Layer 5 of a small transformer language model trained on English Wikipedia (25 layers, counted from 0, width 64).
In attention head 1, each number of a token's query is one row of weights dot the token's vector x plus its bias. The head spreads its attention over the tokens so far by the softmax of query dot key.

Query weights of the head. A number n stands for n times 0.0045.
q0 (bias 0.083): -55 4 4 39 -27 -23 -7 -48 -38 9 -6 -18 44 26 -15 10 0 -60 -16 -1 29 -20 19 52 9 21 24 -24 41 20 -19 -44 -19 -94 -43 50 8 -26 -5 -26 -27 19 -41 -5 31 19 55 -22 -3 25 -25 10 -7 -7 -34 19 -3 4 -17 -1 20 -23 6 1
q1 (bias 0.019): 19 27 14 3 35 -47 -25 11 -11 20 -2 6 9 65 -37 -3 48 -15 18 15 1 -18 22 51 4 28 -11 8 1 3 -5 -25 31 25 -39 37 -32 -11 -23 12 -31 -15 -25 -25 66 -13 12 -40 -6 0 -37 -56 -44 -18 -1 23 0 28 -7 23 -4 -33 -72 5
q2 (bias 0.049): -4 21 14 16 -7 -31 -20 -10 -1 3 -11 -29 -3 31 -28 -5 -11 13 4 -24 35 -38 31 27 -4 1 -22 0 -38 28 12 10 -4 5 -48 16 -15 -18 12 -7 -29 3 -73 13 39 22 17 -21 -22 -3 -10 -7 3 -4 35 9 -13 39 -22 16 -19 21 -20 8
q3 (bias -0.073): 6 9 15 -18 3 18 37 8 -40 8 20 32 -77 -10 26 2 31 16 7 11 -32 33 7 -15 -6 1 3 -17 -11 16 7 11 -22 19 -29 -28 -2 18 -25 -8 0 -32 50 -4 -30 3 2 -11 15 -12 11 -38 -1 9 -3 39 4 6 21 13 -8 -5 0 -9
q4 (bias 0.059): 3 6 -6 26 26 -17 -8 -23 8 16 14 -29 33 10 -40 -30 15 -31 8 6 -5 -27 21 50 -19 10 19 -27 16 19 -30 -32 16 -39 -54 53 -19 -45 -5 43 -5 6 -60 -14 60 28 31 -58 -28 23 -11 -11 -33 -28 -13 -15 -1 31 -35 0 29 54 -17 12
q5 (bias 0.022): -38 3 -1 -11 -17 -8 13 -9 -37 -7 -29 26 -20 -52 10 23 13 -26 23 -13 -16 -9 24 33 14 46 2 -34 27 -2 -2 -17 -15 -52 14 26 0 -17 7 -33 -25 -29 9 30 2 -9 12 36 13 -11 -9 26 11 3 -6 -26 11 0 -9 0 47 -16 10 -13
q6 (bias 0.022): -6 4 -17 27 -13 -20 -16 -16 -40 26 -21 -3 13 32 -6 2 14 3 -10 5 -4 -6 33 -9 -15 5 -30 4 16 33 -3 29 7 -35 -13 21 -16 -7 -27 33 1 -2 26 2 -19 -32 -2 13 -29 -15 -25 -20 -12 -25 -26 -10 28 10 -32 13 26 -6 7 19
q7 (bias -0.046): 11 30 36 -24 22 -3 -16 27 -14 -3 7 -6 -29 9 28 -6 -16 18 -1 -11 -62 47 22 -22 28 -9 -17 32 -38 7 18 30 -6 8 -23 -5 26 15 -24 -12 -1 -1 25 1 -25 -1 11 6 -24 6 0 -39 0 -22 -5 12 15 -21 -6 6 -23 -2 31 10
q8 (bias -0.067): 36 -15 15 19 65 15 6 -13 28 -11 47 18 -50 18 24 -24 0 -27 -11 -9 -22 12 -28 -11 -13 -36 16 -6 -26 0 9 20 -34 51 10 -27 5 -31 -31 13 30 24 41 -66 -37 8 -17 -17 -3 -19 29 2 -8 2 32 4 8 -17 32 -29 -30 15 -32 -57
q9 (bias -0.011): 3 -22 -23 -14 7 13 -12 22 4 -1 12 -2 8 -17 -14 -4 19 13 -17 44 33 -14 3 8 6 10 -8 18 -2 -32 0 -12 2 17 26 -21 -6 40 44 -15 -38 -32 -16 51 0 -17 -30 11 -20 10 38 10 29 4 29 0 8 17 23 -14 0 12 -17 -27
q10 (bias -0.038): 30 0 -8 -9 -21 -22 10 -9 13 0 41 6 -5 1 -30 12 14 38 32 15 9 -5 2 -25 15 6 -11 61 23 -45 7 14 -12 63 16 -19 -34 49 37 -20 -26 -56 3 44 -19 -41 -7 -16 -5 19 -6 8 -10 10 16 -69 26 -3 -10 2 8 -14 -17 17
q11 (bias -0.023): 1 23 0 -6 27 -13 23 10 16 14 18 7 -3 -9 7 6 -15 -4 11 1 -42 31 -5 -46 7 33 0 14 -2 -52 10 25 10 -27 40 -8 19 11 8 -7 1 -2 49 -14 -12 -34 -9 -10 0 6 46 -3 -21 12 -27 -25 -7 -10 -8 -28 -8 -28 10 1
q12 (bias 0.038): -39 9 7 1 22 -22 -39 8 -15 21 -27 -8 67 3 -13 -2 -31 -25 16 23 13 -24 17 11 22 -19 13 9 -11 17 -14 -18 24 -18 -23 1 2 -22 13 7 14 8 -75 -9 42 2 33 10 -11 -7 6 36 20 -41 -3 10 16 6 38 -5 4 17 16 10
q13 (bias 0.016): 10 -30 -31 18 -18 -31 -21 -8 -43 7 36 -22 3 49 -18 -26 -19 32 37 1 11 -3 28 3 1 -26 -30 51 -12 -34 -6 29 20 35 11 -10 -4 10 25 21 -19 -3 12 23 36 -22 -12 -16 -23 21 30 -42 -30 -7 -10 -31 28 49 -33 -4 -4 61 14 8
q14 (bias 0.056): 8 9 4 8 8 -18 -13 -14 -26 14 1 3 -4 40 -30 22 -20 -26 27 -1 -13 -26 -7 48 5 6 1 -13 15 5 15 -9 37 -5 -15 45 2 16 -6 -7 -30 20 -39 15 33 25 7 -34 -11 25 9 -66 -18 4 -10 -5 -1 13 -31 19 5 -31 -17 21
q15 (bias 0.005): 5 19 3 -1 9 2 -36 -19 10 5 -2 -14 15 47 3 -19 -32 6 -14 -6 8 5 13 1 -22 -13 -26 15 -29 -33 -12 -8 -12 39 -1 20 7 21 2 26 3 5 -51 -11 -8 25 18 -26 -6 30 -29 -10 -16 -9 26 4 12 -3 -32 -24 26 34 10 6
q16 (bias 0.079): 10 -19 -21 0 -22 -19 12 -16 -28 -2 0 20 8 20 -32 13 12 -6 3 8 29 -39 2 63 2 17 3 -43 3 22 -16 -41 4 -27 21 33 -36 -38 15 -1 -24 11 -33 -5 12 19 8 9 17 1 -3 -15 -16 -22 4 6 -1 -4 -23 13 31 22 -19 -3
q17 (bias -0.041): 17 5 -15 -5 38 31 -5 13 -47 -2 -6 -2 -63 6 8 -29 29 -14 1 8 -43 17 35 27 -9 34 11 -25 8 13 1 -4 2 -9 1 -2 9 -4 7 -20 13 -16 -15 42 -2 6 1 -23 -17 6 7 -18 -1 7 14 6 15 -19 11 24 7 30 19 -18
q18 (bias 0.064): -55 -6 -12 22 -42 -15 18 -24 -45 17 -31 15 32 -38 -9 3 -14 -26 10 -2 -3 2 32 -2 -10 7 -4 -9 18 -14 -2 9 4 -58 24 9 11 -24 19 -34 -2 35 5 4 17 -20 -15 20 -34 21 -5 14 24 -32 -25 -7 4 -6 7 -16 33 4 40 16
q19 (bias 0.022): -2 -33 -76 18 -32 3 2 -25 -30 37 7 14 39 43 -62 4 7 -8 27 9 42 -3 4 12 13 13 -17 17 6 -17 16 -14 17 0 25 -20 -2 -6 22 -37 -18 32 -9 -12 -5 -19 -32 -42 -13 4 23 -16 -36 12 0 -50 0 0 -26 23 40 24 22 18
q20 (bias -0.042): 29 -29 -44 -16 -22 14 -32 14 19 -29 -2 21 9 13 16 -11 13 66 2 10 50 -38 -26 -8 3 -35 -24 23 -46 13 -23 -8 -27 58 -10 -40 3 23 36 9 18 19 -22 4 -11 -1 -27 2 -7 -15 -15 42 51 7 55 18 -22 11 15 6 -33 39 -26 -12
q21 (bias -0.017): 20 -21 12 -12 -8 -2 -24 -8 25 -2 -36 -4 0 -3 24 -22 14 1 -8 0 25 -22 -16 26 24 -38 -19 8 -50 21 1 -19 -27 37 -7 -16 -8 9 25 -9 8 19 -5 6 4 19 -6 -6 6 -7 -37 6 27 12 39 48 -10 7 36 6 -28 13 -15 -17
q22 (bias 0.015): -6 -16 11 -11 27 25 6 10 -29 -18 -6 9 -29 -5 -7 -12 5 -8 -8 5 12 -17 -19 15 -29 20 58 -26 22 1 -15 -29 4 -19 11 38 -22 -3 31 -7 4 1 -44 9 0 27 17 -10 15 -1 -10 4 0 12 7 6 17 -19 -5 12 11 16 -5 -1
q23 (bias -0.009): -15 -21 12 -1 -19 15 -3 15 -40 36 -11 18 -54 -31 22 -3 -24 -15 20 -5 -54 37 23 -15 -6 -1 -8 -9 0 20 24 13 8 -46 18 -30 13 6 0 -15 -5 8 12 -22 -27 -20 15 13 12 -12 -18 -8 12 14 -1 -16 19 -11 29 12 35 -2 18 5
q24 (bias -0.106): 13 10 0 -47 40 5 0 18 36 -33 41 3 8 3 40 17 -8 32 20 17 15 40 -17 -29 7 -39 19 25 -48 -2 -2 22 -6 61 -17 -56 16 26 -17 4 16 -6 61 -11 -23 -14 -10 -21 26 16 17 34 -3 -17 24 3 26 -14 16 -2 -18 7 -12 7
q25 (bias -0.013): 4 -9 8 -25 34 19 -14 -3 -6 -15 0 4 -25 9 -1 -11 21 -25 14 10 23 -6 -16 7 33 1 11 -11 5 -3 20 -16 -9 1 2 -12 13 -38 10 -8 8 -4 -18 -1 -20 1 -8 -21 11 -3 43 7 35 12 10 10 5 -10 39 10 5 -20 -3 -22
q26 (bias 0.071): -51 23 38 15 -2 -14 9 -17 -27 21 -21 28 -29 -20 -46 -10 10 -75 24 -39 -41 -21 7 24 18 56 20 -55 10 4 -18 25 2 -46 -48 63 -16 -60 19 -19 -10 9 -45 7 50 -1 52 22 -12 5 4 -26 -19 -9 -39 15 11 11 -15 29 33 -14 -15 -7
q27 (bias 0.064): -19 -15 -42 30 3 -8 7 -2 16 2 -40 -18 29 32 -27 -34 -13 -30 -27 15 29 -18 10 8 -24 -3 32 -5 -2 35 -1 -12 -4 -21 -19 5 -27 -33 1 45 5 55 -9 -48 32 23 -16 2 -12 19 -2 51 8 -8 2 8 34 -13 34 -6 -1 -5 -14 28
q28 (bias -0.008): 5 -5 2 3 5 1 -9 -7 22 3 19 11 8 -37 2 8 -27 38 -4 8 9 -1 -34 -6 17 -23 -16 -3 11 -36 8 -2 13 12 24 -24 33 11 15 -19 -3 -12 26 -8 -15 -14 12 29 13 6 14 6 20 -26 -21 -31 0 14 18 -41 14 19 2 -7
q29 (bias 0.012): 18 21 -17 21 0 8 -2 -15 1 6 -26 -5 10 11 -16 -31 -19 -13 16 -2 7 -10 6 -5 21 -13 5 38 -15 45 10 7 5 14 4 32 20 -10 -11 25 26 11 15 -16 2 19 -7 0 -36 -1 -36 20 -10 -6 -9 -20 2 -15 -3 -8 16 15 33 16
q30 (bias -0.036): 16 -2 23 -7 11 -9 -42 0 11 -3 -18 -25 30 -7 26 -23 11 -8 -10 -15 -9 19 5 -13 8 -45 -15 14 -58 1 -23 -10 -5 55 -11 -4 15 -14 -24 7 10 12 -31 4 5 38 34 -24 -6 3 -12 -15 -13 -21 31 14 -22 26 15 -19 -25 26 24 -8
q31 (bias -0.024): 30 22 11 -7 -7 18 -9 17 -29 2 8 23 -65 -2 21 28 5 -22 4 -28 -32 -1 14 28 35 17 -36 4 -7 27 23 -12 1 -12 13 -5 11 4 -19 -42 -9 -22 11 16 19 -2 8 -4 5 -31 -2 -32 7 7 19 8 -5 -26 37 38 15 -45 -15 18

Each question shows a short text with each token's key, already scaled and adjusted for position as the last token sees it. A number n stands for n times 0.013.

Then comes the last token's vector x. A number n stands for n times 0.048.

0 "25": -82 -85 -84 86 -86 -49 -73 67 77 32 11 65 -69 -81 -78 -72 -75 -3 -57 -63 42 59 -51 75 86 66 -70 -83 57 -77 -5 43
1 ";": -85 -87 -88 89 -87 -53 -75 64 79 32 17 62 -74 -83 -81 -73 -74 -5 -63 -61 49 63 -53 75 88 66 -76 -85 58 -78 -6 42
2 " 19": -84 -85 -89 90 -88 -50 -76 61 78 37 17 60 -76 -87 -79 -76 -77 -4 -62 -60 52 65 -53 74 88 67 -77 -87 58 -78 -6 43
3 "63": -83 -88 -90 89 -87 -52 -75 61 79 34 14 63 -74 -85 -81 -75 -78 -4 -60 -58 48 61 -53 77 90 68 -78 -82 61 -76 -8 40
4 "a": -90 -91 -89 90 -92 -52 -75 63 77 38 16 60 -74 -82 -79 -74 -79 -2 -63 -63 55 69 -52 76 88 68 -78 -84 63 -76 -5 39
5 ":": -87 -85 -87 89 -86 -52 -76 61 78 34 14 59 -74 -86 -82 -74 -75 -5 -63 -64 52 66 -51 75 87 65 -75 -84 59 -79 -5 41
6 " 2": -81 -85 -86 89 -88 -51 -74 62 78 36 11 57 -72 -88 -80 -78 -76 -2 -62 -62 51 67 -53 76 87 69 -76 -82 58 -76 -5 44
7 "79": -80 -89 -92 89 -86 -51 -75 60 77 34 12 62 -74 -88 -81 -77 -76 -4 -58 -60 48 61 -51 78 87 65 -76 -81 58 -76 -7 39
x: -7 39 65 9 -7 -3 -1 -3 2 4 2 3 -14 -12 22 -2 -11 -28 -12 -91 -62 29 9 -7 -7 12 1 -7 -22 1 18 -3 16 -16 -35 14 16 3 -38 0 -1 24 0 5 24 30 63 -5 -17 7 -8 -6 -4 2 -10 12 7 -5 6 -5 6 -16 -8 -4
Which token does the last token look at most, and with what share of its attention? 0 "25", with about 40%

0 "ay": -83 -84 -82 86 -89 -52 -75 66 74 32 14 61 -69 -79 -76 -72 -74 -4 -60 -63 44 63 -49 74 85 65 -70 -83 55 -78 -2 42
1 "ing": -86 -89 -88 91 -91 -52 -77 62 75 37 21 61 -73 -84 -82 -75 -79 -6 -65 -65 48 67 -51 76 91 69 -78 -87 62 -82 -6 37
2 " she": -83 -88 -85 87 -89 -57 -78 64 73 32 14 59 -66 -81 -75 -70 -77 -6 -60 -61 51 67 -52 79 88 67 -74 -79 57 -78 -1 40
3 " had": -81 -85 -88 88 -88 -51 -76 60 71 31 18 60 -68 -86 -75 -74 -73 -6 -61 -63 46 64 -48 77 86 66 -73 -82 57 -80 -9 41
4 " been": -80 -86 -89 89 -89 -47 -77 61 74 32 19 62 -71 -85 -74 -73 -72 -6 -58 -58 44 62 -49 79 85 67 -70 -86 59 -77 -11 43
5 " \"": -77 -84 -85 90 -86 -46 -75 62 73 32 18 57 -72 -85 -70 -76 -69 6 -64 -63 43 60 -44 76 81 68 -73 -85 53 -78 -8 48
6 "fin": -77 -85 -87 89 -91 -45 -77 60 73 36 17 58 -70 -86 -71 -77 -71 1 -62 -61 44 62 -44 76 83 65 -72 -83 54 -78 -6 43
7 "d": -80 -93 -89 91 -91 -45 -78 60 75 36 16 58 -75 -88 -76 -76 -74 -1 -62 -61 47 64 -46 76 83 66 -73 -86 56 -77 -6 39
x: -15 33 63 3 0 -19 -14 -5 -3 -12 12 8 -36 -12 26 3 7 -23 -6 -78 -69 39 9 18 4 13 4 -13 -5 -1 19 -9 4 -11 -38 23 6 14 -30 -6 -9 7 -2 -3 28 16 69 -6 -8 -6 -6 -15 7 8 -7 8 1 11 -11 -20 2 -1 1 7
Which token does the last token look at most, and with what share of its attention? 5 " \"", with about 30%

0 "cle": -82 -85 -84 86 -87 -50 -75 64 77 31 12 62 -67 -79 -77 -70 -74 -6 -56 -60 43 62 -48 78 85 66 -71 -80 58 -77 -4 39
1 " |": -83 -87 -86 87 -88 -50 -74 63 77 32 19 63 -75 -80 -76 -72 -75 -6 -60 -61 47 61 -54 73 86 62 -75 -85 60 -75 -6 42
2 "\n": -85 -82 -84 89 -87 -53 -76 67 76 33 22 61 -75 -77 -74 -71 -76 -2 -68 -58 47 63 -55 74 88 65 -77 -89 57 -77 1 46
3 "|": -84 -78 -83 89 -85 -53 -74 65 77 32 20 58 -71 -79 -75 -71 -78 0 -67 -61 48 60 -54 68 90 66 -75 -88 58 -74 -4 44
4 " 2015": -81 -81 -85 88 -85 -53 -75 60 75 30 19 56 -71 -81 -74 -71 -78 -2 -64 -58 50 62 -52 71 91 65 -73 -83 56 -76 -5 42
5 " |": -82 -82 -83 85 -85 -53 -75 64 77 30 19 59 -71 -81 -76 -71 -76 -5 -65 -65 49 62 -55 68 89 62 -74 -85 59 -74 0 41
6 " E": -78 -80 -79 86 -86 -52 -77 65 75 34 14 53 -67 -85 -75 -71 -74 7 -64 -62 53 67 -49 70 88 68 -75 -81 54 -73 0 47
7 "ger": -78 -85 -82 86 -83 -49 -75 62 75 30 17 52 -67 -84 -73 -71 -71 4 -63 -60 51 65 -48 72 88 69 -74 -82 55 -74 -3 48
x: -5 47 43 5 -13 -3 -11 5 -6 -7 -6 3 -25 -4 16 8 2 0 -4 -87 -66 24 2 11 8 8 8 -8 -11 0 14 -7 6 -5 -41 18 -5 10 -48 7 -12 4 -4 -4 41 24 71 -9 -7 2 -20 -1 12 14 3 8 5 9 13 -15 -7 -7 -16 -15
Which token does the last token look at most, and with what share of its attention? 6 " E", with about 20%

0 "s": -82 -88 -84 88 -88 -48 -77 64 77 32 13 61 -71 -82 -76 -73 -73 -2 -57 -60 44 64 -49 77 86 67 -71 -84 56 -76 -5 43
1 "ay": -87 -91 -90 89 -94 -55 -79 62 76 36 16 62 -75 -83 -78 -74 -77 -8 -63 -61 48 68 -49 77 87 68 -77 -82 60 -79 -7 37
2 ",": -83 -88 -89 90 -88 -52 -79 62 76 33 15 62 -76 -84 -79 -74 -74 -5 -61 -60 47 65 -51 74 88 64 -74 -86 57 -79 -4 37
3 " \"": -78 -81 -85 89 -85 -50 -77 61 75 33 16 57 -71 -86 -71 -76 -69 4 -66 -62 47 63 -46 74 84 70 -75 -82 54 -78 -7 49
4 "C": -83 -84 -85 93 -90 -48 -77 63 77 36 15 54 -73 -87 -77 -79 -71 4 -64 -61 51 68 -49 73 86 70 -74 -83 54 -75 -9 47
5 "a": -86 -85 -88 89 -90 -50 -79 61 79 36 14 56 -75 -89 -74 -78 -73 1 -67 -62 53 69 -48 71 84 70 -74 -83 57 -76 -6 45
6 "ity": -83 -86 -85 89 -88 -51 -80 59 79 36 15 56 -71 -88 -78 -76 -72 -3 -63 -63 49 66 -47 76 88 70 -75 -80 58 -81 -7 42
7 "a": -88 -89 -89 90 -91 -50 -78 62 78 36 12 58 -74 -86 -76 -77 -76 0 -64 -64 52 69 -49 74 86 69 -75 -83 62 -76 -4 39
x: -2 32 57 5 5 -22 -1 -7 0 -7 4 -3 -25 -14 31 -4 4 -23 -7 -79 -76 29 1 13 6 7 6 -9 -11 13 1 -2 9 -6 -32 16 8 2 -41 -8 -9 4 1 9 54 6 70 -10 7 -1 -9 -7 8 3 -6 17 4 1 -7 -9 -15 -3 -4 1
Which two tokens does the last token look at most, in order? 3 " \"", 0 "s"

0 " she": -79 -84 -81 85 -87 -51 -75 67 73 30 12 60 -64 -79 -74 -70 -74 -3 -56 -59 45 63 -50 77 85 64 -68 -81 54 -76 -1 44
1 " had": -79 -85 -87 86 -87 -50 -76 60 70 31 19 61 -67 -85 -74 -73 -72 -7 -60 -60 45 64 -48 77 84 65 -73 -81 56 -79 -10 42
2 " been": -78 -86 -88 88 -89 -46 -77 60 73 32 20 63 -70 -84 -73 -72 -71 -7 -57 -56 44 62 -49 79 83 66 -70 -85 59 -76 -12 43
3 " \"": -75 -83 -84 89 -86 -45 -74 61 73 31 18 57 -71 -85 -68 -75 -68 6 -63 -61 42 60 -44 76 79 67 -72 -84 52 -77 -9 48
4 "fin": -76 -85 -86 88 -91 -45 -76 60 73 36 17 58 -69 -85 -70 -76 -71 1 -61 -59 43 62 -43 76 82 65 -72 -81 54 -77 -7 42
5 "d": -79 -94 -89 90 -91 -45 -77 59 75 36 16 58 -74 -87 -76 -76 -74 -1 -61 -60 47 63 -45 76 83 65 -72 -85 56 -77 -6 37
6 "ing": -80 -90 -88 91 -91 -45 -75 60 72 36 20 58 -74 -87 -80 -75 -77 -1 -63 -65 45 64 -47 76 84 65 -74 -88 59 -81 -7 36
7 " it": -77 -87 -86 88 -87 -49 -74 62 71 31 16 59 -65 -82 -74 -72 -75 -2 -58 -63 44 62 -51 78 85 66 -73 -83 57 -78 -2 39
x: -19 41 51 3 13 -3 -1 8 -2 5 -2 9 -32 -8 22 -7 -12 -31 -2 -71 -69 30 10 7 -17 17 0 2 -3 -17 21 -6 5 -14 -51 11 -1 2 -40 11 -16 -12 -3 11 36 26 62 -18 -13 -7 -2 0 14 7 -8 -3 24 9 10 -11 -3 -7 10 4
Which two tokens does the last token look at most, in order? 3 " \"", 0 " she"

0 "k": -83 -87 -86 88 -89 -50 -76 67 77 32 12 62 -69 -83 -79 -74 -76 -4 -58 -63 45 64 -52 77 87 69 -72 -84 57 -77 -4 42
1 "al": -86 -92 -89 90 -92 -52 -81 63 75 39 19 64 -75 -85 -80 -76 -78 -3 -61 -62 48 66 -51 76 90 71 -78 -86 64 -79 -7 37
2 "ia": -87 -91 -88 88 -92 -54 -81 61 76 37 15 62 -73 -82 -80 -76 -80 -6 -61 -62 50 69 -52 76 90 69 -76 -81 64 -78 -5 36
3 " st": -81 -87 -87 89 -88 -52 -78 62 73 35 10 59 -64 -88 -78 -75 -73 -6 -57 -63 47 67 -50 77 87 69 -75 -81 59 -78 -5 39
4 "udi": -83 -89 -92 88 -92 -51 -80 59 73 37 14 62 -70 -87 -79 -76 -78 -6 -59 -62 45 67 -47 78 86 66 -74 -79 60 -79 -6 34
5 "ed": -81 -92 -91 90 -91 -49 -78 60 75 33 16 64 -73 -85 -79 -75 -78 -8 -59 -62 45 64 -48 78 89 68 -73 -83 64 -78 -10 34
6 " an": -79 -86 -87 90 -87 -45 -76 62 72 34 15 62 -65 -85 -73 -77 -75 -3 -55 -64 45 65 -51 77 86 69 -72 -85 62 -76 -7 41
7 "ci": -81 -91 -88 87 -92 -42 -82 59 73 38 16 60 -71 -83 -76 -75 -73 2 -54 -57 46 64 -44 78 84 68 -71 -83 60 -78 -5 40
x: -17 39 61 -3 8 -22 -1 -11 -16 -6 3 7 -23 -10 17 6 7 -18 0 -75 -63 28 4 10 6 9 4 -17 -6 -1 2 7 21 -13 -34 20 23 -1 -44 2 -23 -8 -5 4 30 23 75 11 9 -5 -9 -5 -3 7 -5 11 13 0 5 -11 -9 -4 -3 -24
Which two tokens does the last token look at most, in order? 6 " an", 0 "k"

0 "au": -85 -86 -85 88 -88 -51 -76 65 78 34 14 60 -70 -80 -77 -73 -76 -3 -61 -63 47 64 -49 74 88 67 -72 -84 57 -77 -1 41
1 "th": -86 -91 -87 90 -88 -53 -77 62 76 38 15 63 -70 -84 -81 -72 -79 -8 -61 -66 50 69 -51 75 91 68 -78 -84 62 -80 -3 33
2 "or": -88 -93 -89 91 -89 -55 -80 62 77 39 14 64 -71 -81 -81 -73 -81 -4 -61 -60 49 66 -52 77 92 67 -81 -84 65 -78 -2 33
3 " of": -84 -86 -87 91 -87 -50 -80 60 75 36 15 58 -72 -85 -79 -75 -76 -4 -64 -64 49 66 -48 74 90 67 -74 -87 60 -81 -5 38
4 " the": -83 -84 -88 92 -87 -50 -79 63 73 37 17 61 -70 -86 -77 -77 -78 -5 -62 -66 48 66 -52 72 89 67 -76 -89 60 -79 -5 41
5 " la": -78 -87 -83 89 -86 -50 -82 59 76 33 8 53 -66 -88 -72 -75 -70 0 -61 -60 50 69 -45 74 85 70 -71 -81 55 -76 -4 45
6 "t": -80 -90 -91 90 -88 -47 -80 58 77 37 14 56 -71 -90 -80 -79 -73 -2 -59 -60 49 65 -48 74 86 68 -73 -83 57 -76 -5 40
7 "ter": -81 -93 -89 90 -89 -49 -80 61 73 37 11 59 -69 -86 -77 -73 -78 -4 -56 -61 47 65 -48 78 87 66 -75 -82 59 -77 -3 37
x: -12 43 63 -2 8 -21 -1 4 -2 -8 1 -8 -23 0 19 8 4 -21 -1 -79 -61 29 -1 9 -3 16 17 -9 -11 9 9 1 0 -12 -38 19 16 -3 -46 0 -17 -7 -1 9 34 23 73 -10 -12 0 0 -9 5 1 -12 11 3 3 8 -16 5 -15 0 -11
Which two tokens does the last token look at most, in order? 5 " la", 0 "au"

0 "va": -81 -85 -82 86 -86 -48 -76 66 76 29 9 61 -67 -79 -72 -72 -73 -2 -55 -58 42 63 -48 75 84 65 -68 -81 55 -73 -3 44
1 " were": -80 -85 -88 87 -86 -48 -77 59 73 31 17 64 -70 -84 -75 -74 -71 -8 -58 -60 42 61 -49 75 84 64 -72 -83 58 -78 -11 42
2 " run": -76 -88 -88 88 -88 -47 -72 59 71 32 14 60 -68 -87 -74 -74 -73 -5 -58 -58 43 62 -48 77 82 67 -75 -84 57 -77 -11 42
3 "ner": -82 -93 -93 89 -93 -48 -74 60 74 36 19 64 -73 -84 -79 -73 -78 -5 -59 -57 45 60 -50 80 86 66 -78 -84 64 -75 -9 38
4 "s": -85 -97 -88 89 -91 -45 -76 60 73 37 20 62 -73 -81 -81 -73 -77 -4 -55 -59 48 65 -51 81 86 64 -75 -85 62 -76 -6 34
5 "-": -81 -90 -87 91 -87 -44 -76 60 72 36 13 58 -75 -84 -76 -75 -73 0 -59 -62 43 64 -46 77 81 67 -72 -88 61 -77 -8 40
6 "up": -85 -92 -90 93 -93 -48 -80 61 74 37 18 55 -76 -85 -79 -75 -75 -2 -62 -60 47 67 -46 79 84 66 -72 -85 56 -80 -8 42
7 " in": -79 -85 -89 91 -88 -43 -78 59 75 33 13 57 -72 -90 -74 -77 -72 -2 -64 -61 45 65 -45 74 84 68 -72 -87 56 -79 -8 42
x: -15 22 61 -9 4 -7 -9 -15 -5 1 0 -4 -27 -26 15 -14 -2 -16 3 -75 -73 24 12 -1 4 18 13 -10 7 -1 2 0 9 -11 -45 24 20 12 -37 -4 -4 0 11 -5 40 19 74 -4 -3 3 -1 4 -4 -4 9 4 5 10 -1 -30 -6 -5 7 9
Which token does the last token look at most? 0 "va"

0 "ner": -81 -85 -85 87 -89 -50 -74 66 77 31 13 62 -67 -81 -78 -71 -76 -2 -58 -60 44 61 -50 75 88 67 -72 -84 59 -75 -2 41
1 "s": -86 -93 -86 90 -90 -49 -79 62 77 36 21 62 -72 -83 -82 -73 -79 -4 -59 -60 51 68 -52 79 90 67 -76 -85 62 -77 -3 37
2 "-": -82 -87 -85 91 -87 -47 -78 61 75 35 13 59 -72 -85 -79 -74 -74 -2 -60 -62 46 67 -48 75 85 69 -73 -87 62 -77 -7 40
3 "up": -86 -90 -88 92 -92 -51 -82 62 76 37 18 56 -73 -85 -81 -74 -76 -3 -63 -60 50 69 -47 77 87 67 -73 -84 57 -80 -6 41
4 " in": -79 -84 -88 90 -87 -46 -80 59 76 33 12 57 -70 -89 -75 -76 -73 -3 -64 -61 47 66 -46 73 86 69 -73 -86 57 -79 -7 41
5 " the": -79 -81 -88 90 -87 -48 -78 62 72 34 16 63 -69 -88 -74 -77 -76 -5 -62 -64 45 65 -51 71 86 67 -74 -88 57 -78 -7 43
6 " World": -78 -82 -85 89 -86 -49 -75 60 70 32 15 53 -66 -86 -75 -79 -77 -2 -62 -63 48 65 -49 74 87 66 -74 -82 55 -78 -5 44
7 " Women": -77 -87 -84 85 -86 -50 -75 61 72 30 12 54 -65 -83 -72 -73 -78 -1 -58 -62 49 62 -47 77 88 68 -71 -77 57 -74 -2 42
x: -8 30 60 9 5 1 -8 -2 -11 7 -7 -10 -23 1 16 -4 -2 -34 -3 -77 -60 21 -3 1 5 22 8 5 -16 -5 2 10 14 -18 -54 13 9 5 -44 -1 -8 6 -14 1 40 20 69 -20 12 -1 -2 8 4 -1 12 6 17 9 6 -9 5 -20 -18 -10
Which token does the last token look at most? 7 " Women"

0 " by": -78 -82 -82 88 -87 -45 -76 64 75 31 16 59 -68 -81 -75 -75 -70 -2 -61 -59 43 62 -49 74 85 68 -68 -88 55 -79 -5 47
1 " defeat": -78 -84 -86 88 -90 -50 -76 60 71 30 19 56 -70 -84 -72 -74 -72 -8 -65 -58 43 65 -48 77 84 68 -73 -84 56 -78 -7 46
2 "ing": -82 -88 -88 91 -93 -47 -76 61 72 37 24 60 -74 -85 -79 -76 -76 -4 -66 -61 45 66 -50 77 86 67 -76 -90 60 -81 -7 40
3 " her": -78 -83 -85 87 -89 -48 -76 62 66 35 20 59 -65 -83 -71 -75 -76 -7 -59 -63 46 66 -51 77 83 64 -70 -85 57 -78 0 40
4 " 3": -75 -85 -83 86 -88 -48 -76 60 74 34 11 55 -68 -88 -77 -78 -73 -4 -59 -60 48 66 -51 76 83 69 -70 -82 59 -76 -1 40
5 "–1": -78 -87 -89 88 -86 -47 -75 60 72 34 12 56 -70 -90 -77 -78 -71 1 -61 -60 47 64 -49 74 82 68 -70 -87 56 -77 -3 41
6 " in": -75 -84 -89 88 -87 -41 -77 60 72 32 12 56 -69 -91 -74 -77 -71 -1 -62 -60 45 64 -45 74 82 68 -70 -87 55 -78 -7 43
7 " the": -76 -81 -88 89 -87 -43 -75 63 68 33 17 63 -68 -89 -73 -77 -76 -4 -59 -64 42 62 -50 72 83 65 -71 -89 56 -76 -7 43
x: -25 27 59 0 -9 -14 -4 10 4 11 -3 -9 -27 -20 25 -7 9 -17 2 -77 -69 24 6 -8 -2 24 10 5 -3 -5 -5 -12 14 -13 -40 25 13 3 -41 -10 -13 -12 -6 0 37 17 66 -10 -9 11 -5 11 8 -2 -3 -4 25 7 -3 -3 2 -16 11 9
Which token does the last token look at most? 7 " the"